Layer 12 of a small transformer language model trained on English Wikipedia (15 layers, counted from 0, width 128).
A neuron adds its activation times its output weights to the MLP's output. To switch it off is to set its activation to zero at one token and run the rest of the model.

Output weights of the MLP neurons that the questions are about. A number n stands for n times 0.01.
n5: 5 -61 -7 0 -35 17 39 -55 13 1 54 -22 -5 -29 -34 -13 -44 -40 17 2 21 16 -12 -12 -6 8 -19 -11 3 38 12 7 51 -3 -35 26 9 -25 1 -21 -9 0 37 -6 19 -5 14 6 -6 -26 22 34 0 -18 46 -71 -6 8 10 51 -7 -11 -25 -64 19 -2 43 -43 -14 -30 14 -5 3 -8 -8 -8 -16 12 3 42 -43 -94 18 14 23 19 20 -42 15 -3 8 19 5 -7 -59 -27 -2 8 18 18 -2 4 27 -19 7 -50 1 -11 -47 39 -13 33 -6 39 -24 39 39 -16 -1 -73 4 20 8 18 24 -8 -7 -24
n31: 46 -28 16 5 34 29 37 88 14 35 -2 -26 -26 46 13 2 11 52 -18 17 -14 80 -18 -21 40 33 47 23 -15 12 14 -51 -31 14 -31 -30 -21 8 5 -15 -36 48 -21 -48 19 48 -28 49 -19 -5 -41 1 38 14 -12 33 -15 29 -51 -15 -2 49 19 -9 -27 -31 -19 -17 -4 -31 5 10 -23 -10 -12 -2 -14 -2 21 -29 -18 23 -32 8 0 23 46 30 12 -6 21 40 23 -6 -4 33 -4 -37 -47 43 -21 17 -18 -6 -4 -8 8 -13 24 5 25 17 31 28 6 -25 5 -44 27 -9 17 22 -1 -13 -7 -33 7 6
n33: -20 55 4 -10 -5 14 40 12 -33 53 27 1 -13 -50 -18 -10 -14 56 -14 -10 81 33 10 -35 6 13 5 15 -34 6 74 -8 -5 30 -22 -8 -44 38 -28 8 -9 27 -2 -28 4 46 16 -14 1 9 -42 30 8 43 19 10 0 -38 -9 6 68 26 23 -74 -28 4 16 19 28 13 -22 15 40 -53 30 -38 -8 41 -26 -41 -4 -29 -12 -6 -6 -3 -8 -12 -12 34 68 -26 29 36 -22 -7 19 15 6 -4 28 -16 68 -16 72 27 -3 -22 -29 31 22 -10 -70 30 -12 -12 8 -11 40 22 -26 -10 -8 14 53 0 40 -50
n137: 6 18 -21 -22 20 45 -47 -5 49 11 17 7 -44 6 -14 -24 16 -1 33 15 7 -9 23 8 8 -10 -14 17 33 -28 -12 -40 25 -18 11 -12 -11 -18 -34 -23 -21 -25 12 64 12 29 63 -36 -2 -2 -3 -55 1 30 8 -9 -24 -10 -11 -3 -19 3 -30 -25 -9 -32 7 28 18 -27 25 9 -26 4 -24 -16 25 -1 67 -21 -15 30 -34 -75 -23 25 -12 -20 30 -20 -17 -33 14 4 -10 -5 4 -50 -14 -34 -4 -20 -41 5 25 -24 -28 5 -6 9 -26 17 52 -26 -20 7 48 22 10 32 3 -1 43 -32 -6 27 15 22
n138: 23 2 8 -13 -13 -32 24 9 16 3 -8 -55 -20 -4 18 -69 6 41 48 17 -12 14 -48 38 33 36 -19 -27 -37 -1 0 7 33 -33 -6 46 -18 -37 29 -6 -2 -15 16 -49 19 15 -39 19 19 -41 6 -24 -15 24 -27 12 29 33 41 -28 27 -40 -26 -19 65 -17 31 13 6 -23 62 33 8 43 -33 39 -5 -8 3 -30 -2 91 12 -3 1 0 -38 22 -28 5 -10 -15 -24 -11 16 -53 -18 30 -28 1 -17 53 -24 -69 -7 8 53 -28 2 -7 -34 -8 -24 -9 27 -4 27 3 11 41 14 -7 -5 6 30 -29 -20 -13
n184: -40 30 0 2 -53 -6 -8 -90 56 -15 11 -22 0 1 11 -10 13 -20 9 2 7 9 -15 -34 8 -3 -3 84 28 -5 -36 -68 59 3 4 -2 29 23 24 -63 -25 46 11 -14 -18 18 0 6 -46 -14 26 17 -24 11 -10 -7 -23 14 41 24 26 -16 -5 -34 -1 37 -18 -45 -64 -30 28 -33 10 16 -26 70 -3 29 -10 17 -35 40 -31 -21 33 50 -2 14 -30 18 26 1 19 38 -20 -29 14 9 -17 30 31 -10 25 17 32 -8 -14 -28 21 -20 -37 -33 4 5 4 10 -20 35 17 -37 -1 -38 13 11 -18 19 -4 -3
n207: -6 -92 23 -11 30 -34 12 -90 -13 -1 -34 -16 34 7 48 -22 5 6 9 -15 9 -74 -62 -42 -25 -18 -22 -21 27 6 -8 20 34 35 -22 50 13 11 28 -3 -28 -19 57 14 -54 31 27 0 -19 34 38 -22 -12 2 20 -30 4 -31 9 -23 47 20 -5 -7 -33 64 -10 -8 -13 -9 -11 4 26 -4 -28 3 16 1 6 1 1 45 -19 0 -56 -3 35 -21 34 32 -19 -16 5 -14 2 -35 36 20 -31 36 4 -30 -30 -19 18 5 -11 -30 -46 8 11 -30 -19 4 -54 22 -24 40 -16 23 27 12 -9 -6 -46 26 20 2
n221: 12 -52 -13 1 -10 9 26 -33 2 -14 -4 -10 -3 5 -14 -30 42 -32 -3 -16 27 -11 39 14 2 70 -20 25 -22 20 46 4 -32 25 25 13 11 -37 -18 2 -4 36 -21 -36 -15 41 44 7 23 -9 -36 9 24 26 68 48 14 41 -45 -7 44 -58 -55 74 -5 -12 -54 -5 -27 0 -35 47 -11 45 3 -17 -28 -9 -59 42 43 -58 22 22 -30 -44 -38 -25 -22 -14 -25 -6 29 18 -1 -10 29 -21 -31 44 16 -72 -72 17 8 53 9 -20 -7 19 12 17 45 -15 25 -8 26 18 44 -53 26 -19 -36 36 18 25 16 23
n275: 6 -17 5 -5 2 -62 10 26 22 -11 1 2 26 -34 21 22 -21 10 5 -34 -21 64 14 21 -25 46 27 -5 10 23 16 17 6 -2 -15 -33 -2 3 -13 -44 34 -10 21 7 -41 48 -31 8 -21 4 -16 -19 11 27 14 34 29 0 -42 47 10 22 41 -53 33 -10 -26 -3 -31 -37 10 6 -19 35 -57 -2 -41 25 -32 38 -55 -7 34 21 -29 8 -28 -23 -44 -35 -9 2 -12 23 21 37 -11 -43 19 -51 53 22 -2 12 -8 -20 -1 -39 25 59 3 5 -23 -14 1 15 -3 -36 26 -3 24 34 -11 -24 -22 -33 -58 19
n303: 10 15 -4 7 5 -10 -47 -76 -5 14 27 15 -29 -70 -55 -24 -1 45 -8 -48 -18 3 -21 -25 27 -34 16 56 3 32 -1 -8 -33 -5 0 27 4 -24 19 5 -9 -36 -16 51 -5 31 12 26 18 3 -1 -23 -38 32 42 30 -19 -32 4 -39 -9 -35 51 -30 31 -31 -21 -20 4 16 8 4 22 14 23 9 50 -6 -33 -13 -2 20 -39 -2 -7 2 11 -3 13 -3 -13 23 33 38 14 -12 -5 54 7 46 -26 -52 2 -29 -2 -41 12 -19 -7 46 37 -6 10 -64 -19 -14 -12 -34 51 4 10 4 -27 -22 0 18 23 48
n314: -30 -28 11 -1 6 51 -47 -8 -2 -26 -8 -19 -5 -47 18 8 -1 19 -1 -28 16 21 -24 -23 40 4 -24 -28 -45 -17 26 -9 13 -32 4 4 48 46 0 40 4 22 -10 -38 14 37 26 -54 7 -42 49 -7 -7 -65 -83 -14 21 6 -16 -42 5 53 8 -12 -17 13 -12 44 57 8 20 -12 -26 62 -35 -5 56 0 22 -29 -39 -38 -4 46 -27 12 -14 33 32 37 1 -22 22 -44 49 1 19 15 -7 5 -41 -26 -3 1 15 19 -8 -35 7 18 -22 -46 -42 24 -8 -23 -21 -33 13 -34 -11 -14 10 -18 40 38 -7 22

Each question names a token from some text and the token that comes next. It shows the activations a of the neurons there, in the order above. A number n stands for n times 0.39.

Then comes g, the gradient of the next token's log-probability with respect to the MLP's output, scaled to length 1. A neuron's effect is roughly proportional to its activation times (output weights . g). A number n stands for n times 0.0038.

"ess", then "a"
a: 2 0 1 0 -1 -1 -19 1 15 0 1
g: -8 43 -27 55 4 8 7 29 3 -33 -15 8 9 -19 -16 0 7 2 38 9 -1 39 -60 -11 32 -16 35 4 -15 37 -15 7 26 3 8 -25 31 -6 -18 -16 -8 -34 8 -5 38 -18 -6 -1 -12 10 41 18 12 -30 -23 -6 0 -6 -23 6 24 -12 -20 15 7 9 -17 -19 -27 -14 5 29 39 -6 12 -36 -25 -23 6 1 19 9 -1 22 -27 -23 -19 58 -38 0 11 -9 -12 25 23 3 10 -24 7 5 10 -42 10 14 -9 69 11 42 24 32 5 -10 29 -24 0 -29 23 -42 25 3 -2 43 12 -2 21 -41 -34 -13
Which two neurons, each switched off alone, lower its probability most, in order? n207, n275

" B", then "od"
a: 0 -5 1 -1 -2 0 2 1 0 -1 0
g: 61 -11 12 -62 -30 7 -14 -3 -19 20 20 -2 2 10 -31 3 -17 -11 -55 -8 28 1 -2 12 -36 7 -1 -3 -51 13 7 9 11 62 29 -12 -6 -26 -22 -31 7 18 2 -43 -7 -10 7 7 12 0 15 5 28 -12 45 -3 19 53 9 -17 -5 -5 -14 20 18 -67 -1 -5 20 -22 2 -37 5 9 11 -2 -59 2 -18 -10 20 -5 20 25 8 1 -15 11 -1 25 37 -28 34 37 -5 -8 29 -20 -34 0 -12 2 -16 20 3 33 -46 -13 -8 -18 20 22 -3 17 22 -30 16 0 4 -5 3 40 19 -7 -41 -14 14 -1
Which neuron, switched off, raises the next token's probability most? n31

"l", then "u"
a: 0 -1 -2 -1 -2 1 0 -1 -1 0 4
g: 31 9 -1 -9 14 -27 -31 -20 8 -30 1 8 -24 -17 5 38 -13 -2 -49 19 -12 14 -3 4 -35 -9 21 28 -31 14 -10 -20 -13 -15 11 21 32 9 7 -18 -9 -3 -27 4 -3 -7 -1 12 5 -33 19 13 9 -26 -65 49 29 -9 26 64 -17 28 -51 -27 16 3 -11 19 28 11 45 -32 -6 -5 -15 -41 -4 11 -16 -3 -9 19 -9 -18 24 -49 24 3 -25 -14 4 -4 -21 28 -3 39 34 21 9 36 -4 -11 -7 33 12 25 -8 -8 -26 -55 21 -39 -30 -1 -11 -12 -14 14 20 -7 47 -6 7 -37 -17 -19 19 7
Which neuron, switched off, lowers the next token's probability most? n314

"et", then "s"
a: -1 48 0 1 -2 -1 1 0 1 -1 66
g: 49 18 -28 -14 39 18 12 5 -9 7 6 -8 4 33 -34 10 -30 3 49 28 21 -63 -18 -37 49 10 -7 -62 -30 -7 27 -14 9 6 0 -13 1 -28 -4 -31 24 0 -14 -7 -10 -7 -38 -22 15 -18 -12 18 -35 39 10 20 -1 -8 -18 -9 1 26 37 -10 -14 12 20 -1 18 5 -7 -4 -25 -41 22 5 -20 -6 -20 -8 -34 1 -19 -6 -12 49 58 9 6 5 31 -37 12 26 0 14 -8 -8 -27 19 13 -25 -14 -29 -8 16 26 7 -10 18 13 12 7 -14 2 19 22 65 -15 14 -25 6 31 34 -23 -28 17 5
Which neuron, switched off, lowers the next token's probability most? n31

" pl", then "ans"
a: -2 0 0 0 4 1 5 4 1 1 0
g: 48 11 -8 -19 -29 -17 11 0 14 -12 7 -23 22 21 -39 -9 12 8 16 -4 30 11 -23 -27 -1 13 5 -50 -17 -18 -13 -41 -13 -25 8 19 -21 17 16 16 -40 -9 53 -1 -18 8 3 20 24 -27 -13 7 -5 -19 -56 8 -7 -27 26 28 -6 -1 -16 -33 -20 -1 -21 -7 15 -32 34 33 -23 -5 -5 11 5 -9 9 -3 -19 -1 19 36 -10 7 0 -18 -15 30 22 -5 7 69 -1 -9 14 26 16 -12 -23 7 -10 -15 12 37 9 33 -27 8 -10 -54 23 -17 3 -27 -4 2 -14 -10 -15 50 -23 -39 -76 -11 -8 -39
Which neuron, switched off, lowers the next token's probability most? n138

" was", then " not"
a: -1 -2 -5 0 0 1 0 0 0 -3 8
g: 17 -17 8 17 32 -8 -26 4 -8 29 -23 6 11 4 24 27 17 19 -10 -6 34 0 -5 -17 38 35 -20 23 32 1 33 28 25 2 -8 -4 -19 -12 -3 34 3 -39 10 -64 -9 14 -25 -34 28 3 15 22 -25 2 5 -3 -20 67 -37 5 9 -35 36 5 1 -32 2 -33 -12 -18 -1 47 19 -7 24 19 -31 25 -1 -37 6 -40 25 35 -13 -27 -2 -14 -29 22 9 13 -7 3 20 7 5 -58 -11 29 -7 4 3 -4 11 56 -22 -54 -7 32 12 30 -2 2 -13 -29 2 -8 25 -20 -6 -13 22 -10 -33 -6 25 -9
Which neuron, switched off, raises the next token's probability most? n33

",", then " and"
a: 0 0 1 15 0 0 0 -1 0 32 0
g: -30 -17 -12 2 34 -37 9 14 -7 -36 -7 19 -11 29 -10 -1 -4 4 40 24 32 -46 10 -10 24 -16 19 29 41 10 4 29 1 33 35 18 -6 -21 -12 10 -17 -18 -10 31 15 -22 -14 -95 28 14 -65 -25 -5 49 -15 -28 -2 -2 -11 20 -2 21 -17 11 -20 -24 36 -20 16 13 -11 -6 19 -10 -20 -10 -11 16 -26 -32 5 16 -12 2 33 11 0 -9 -35 11 -14 -31 -8 -15 14 -1 -19 -18 -17 -5 -13 -13 15 -9 25 5 34 -32 9 42 37 -46 22 27 2 2 -11 4 -22 20 -7 23 -15 31 34 -19 -6 12
Which neuron, switched off, raises the next token's probability most? n303

",", then " rel"
a: 1 -1 2 11 0 -2 0 -1 0 29 0
g: -7 47 27 4 -39 44 -2 0 1 13 -10 -2 -19 -11 3 34 22 -8 -33 -46 -29 3 -21 -8 -3 -2 -25 -19 -15 28 14 -26 41 -37 -27 -21 -8 27 21 -2 -26 -5 6 -51 2 -7 14 49 -4 -2 14 27 -4 -24 -10 26 -2 14 8 -9 9 -5 15 37 9 -39 -38 31 -10 -26 -21 -14 -46 7 16 17 17 -24 23 13 -7 -14 12 -46 -7 -32 29 -26 35 8 9 39 0 45 -21 9 2 19 -27 22 -31 -17 8 19 -17 11 -26 13 47 -23 -19 24 -16 -29 -27 7 11 17 -3 -2 -28 -17 -18 -25 -58 22 -8 22
Which neuron, switched off, lowers the next token's probability most? n303

"du", then "ct"
a: 0 15 2 0 1 -2 1 -2 0 -3 10
g: 5 14 24 -26 -17 21 2 2 24 -21 35 -24 -42 -22 64 5 24 13 -5 -11 14 1 17 12 1 -8 -13 32 0 -2 0 -1 -50 9 -35 4 -6 -23 46 -9 -37 7 14 -33 44 28 -32 9 -39 -10 -6 39 -12 -18 -5 38 5 22 -19 7 5 -16 9 34 2 3 24 36 -18 -38 1 9 -28 11 -2 -13 -14 1 -27 -16 -7 -11 29 -32 -20 22 -26 -35 -36 45 -8 23 8 3 -19 22 13 24 -22 42 -47 33 -4 -16 -31 8 27 2 -2 8 6 -20 -13 0 -12 26 61 7 9 -2 -20 -29 25 8 -15 42 -10 31
Which neuron, switched off, lowers the next token's probability most? n31

"ed", then "om"
a: 0 -2 0 0 1 -1 -5 19 -21 0 1
g: 3 25 27 -3 8 15 8 43 12 -24 26 -21 20 -20 -35 12 21 19 11 -12 16 -17 25 -7 -24 15 10 8 -13 -47 -20 33 -6 39 -24 19 2 1 -27 -14 13 3 -23 0 49 -45 -7 -18 -18 -6 6 33 -23 -10 14 -23 -15 20 4 -46 9 -3 4 -4 19 -19 10 -1 -17 -5 -12 35 52 -26 7 14 -18 -74 21 -6 64 6 -40 1 -10 29 20 35 -15 10 -17 41 -4 13 -27 17 -7 -6 -11 24 7 20 2 37 -17 44 36 29 -11 8 -59 18 -13 -4 -24 -26 30 -10 -17 -15 -8 3 -18 -12 21 6 22 -13
Which neuron, switched off, lowers the next token's probability most? n275

" the", then " res"
a: 0 0 0 -1 -1 -1 0 1 1 8 1
g: 38 -7 1 48 -11 49 -11 -6 24 -16 8 12 25 -19 -12 0 -9 -6 -5 -33 -1 41 -21 -19 -15 10 -2 1 31 -15 -4 -36 -22 -8 -13 -20 26 12 2 -18 -11 -20 -3 -2 -76 8 14 -10 -20 -1 31 -30 29 -44 -39 -28 19 18 -30 -4 -29 16 10 -6 23 -13 -1 -5 5 20 5 -33 -5 21 -3 30 -25 -9 17 6 -30 51 -9 12 1 -2 16 -35 22 -9 -26 -12 -20 18 26 -30 6 -16 -14 -35 -16 32 -27 39 13 -9 -9 14 32 -26 -21 -2 17 -17 20 -16 13 38 9 2 -32 -57 -41 -57 -23 -23 -22 -9
Which neuron, switched off, raises the next token's probability most? n303

" ret", then "urn"
a: 1 0 0 0 -1 2 5 0 1 1 0
g: 51 15 10 -47 -8 2 -7 5 -18 19 51 22 -17 13 -21 -16 -7 26 50 26 20 -27 4 22 -25 11 -32 -5 19 22 0 -16 -19 -13 -12 -6 21 13 -8 17 -11 1 -24 2 -6 14 -9 19 16 39 36 22 -8 -1 -14 -21 44 -8 1 -2 -43 16 -9 37 22 -29 -9 -7 16 55 -8 7 41 6 3 -10 6 -18 -10 -35 13 -24 -7 31 16 39 -4 -50 -12 -53 -7 7 32 49 19 0 -19 -30 -13 30 2 -6 -34 14 18 -26 25 -47 39 -31 13 18 1 -2 54 8 11 -4 8 -17 7 22 16 -1 11 0 -14 -39
Which neuron, switched off, raises the next token's probability most? n207

"e", then "os"
a: 2 -4 0 19 0 0 0 2 -1 0 0
g: -22 21 27 -3 16 5 11 -5 32 32 35 -21 49 -5 -2 -11 9 -9 27 3 37 8 49 4 23 48 -11 9 -6 -5 23 44 -25 -16 -14 -1 0 -13 -7 -56 53 14 14 -20 16 -13 -5 5 43 4 -13 9 -26 -2 -28 34 -2 35 -29 -13 32 -22 18 15 7 -24 -25 3 18 -17 28 -32 9 -21 19 -11 -25 -20 18 3 70 -23 -8 31 13 2 22 37 -11 4 5 -34 -14 0 4 2 39 -5 -12 3 3 9 -18 15 -40 44 -34 -2 -6 14 -13 -4 -1 4 -5 -1 39 -19 28 -2 12 32 9 -25 -13 -59 32 -17
Which neuron, switched off, lowers the next token's probability most? n221

"ace", then " in"
a: -2 1 0 -1 1 14 0 5 -1 -1 0
g: -50 6 -19 -1 -13 -5 13 1 6 8 -28 24 -45 -10 30 7 65 -10 -10 -4 3 9 -6 -37 -2 22 23 0 -3 8 48 -33 8 4 -2 7 -20 -26 45 -10 19 57 11 -6 -7 5 -16 18 5 -34 14 -43 15 -30 25 -4 -24 -24 -17 -3 8 22 -18 -24 26 8 -19 1 17 36 -23 -10 11 25 10 20 12 11 13 21 -2 -9 -7 8 3 -17 -4 52 40 -6 31 -10 -6 19 38 -4 31 20 -9 26 -51 -4 -45 36 8 -7 -20 5 29 -24 -33 -1 -9 25 31 12 -3 60 15 16 5 -12 35 -13 42 38 6 14
Which neuron, switched off, lowers the next token's probability most? n184

"ear", then "y"
a: 2 0 1 -2 1 1 -4 0 2 -2 0
g: -12 32 38 -3 -18 62 -16 -13 4 13 -21 2 25 8 20 -20 9 -29 24 27 -11 30 13 -20 -5 29 2 9 -34 30 -1 -20 25 -3 -20 -20 -18 -6 -18 -10 59 2 -32 14 -16 -1 -5 2 36 -17 -45 5 -17 30 -18 -2 11 33 -13 -1 29 -12 -39 36 29 -22 27 -1 16 26 -9 8 55 9 -17 35 -7 -2 4 0 7 -28 -13 21 37 -14 -21 -35 3 -18 32 -9 -71 6 13 -25 23 -2 -19 14 6 16 -12 34 -26 6 26 -1 22 -4 30 -3 -25 8 5 -16 12 -25 30 17 36 0 -4 48 -5 47 31 -10
Which neuron, switched off, lowers the next token's probability most? n207

"id", then "es"
a: -1 13 0 1 0 0 1 0 0 1 32
g: -11 -21 17 8 -15 -6 -3 -7 -7 -17 2 23 3 -8 21 41 10 23 12 -19 43 -30 16 -7 18 14 -72 9 -35 0 47 -3 -27 -22 -42 -14 -12 19 1 16 10 -8 -6 45 25 33 -19 -1 43 -30 18 -9 4 17 -2 5 -5 14 -29 12 -16 -24 2 -14 -3 17 -8 -35 -9 -9 57 10 -29 -8 -17 34 9 -48 -14 -6 -7 0 -7 -39 -20 22 5 21 -12 32 17 17 15 16 4 5 24 -15 30 2 -20 -13 -3 -8 3 16 10 6 3 7 -20 -32 -63 -2 22 -13 -35 -20 41 -24 31 0 -13 -45 -9 9 27 -74
Which neuron, switched off, lowers the next token's probability most? n314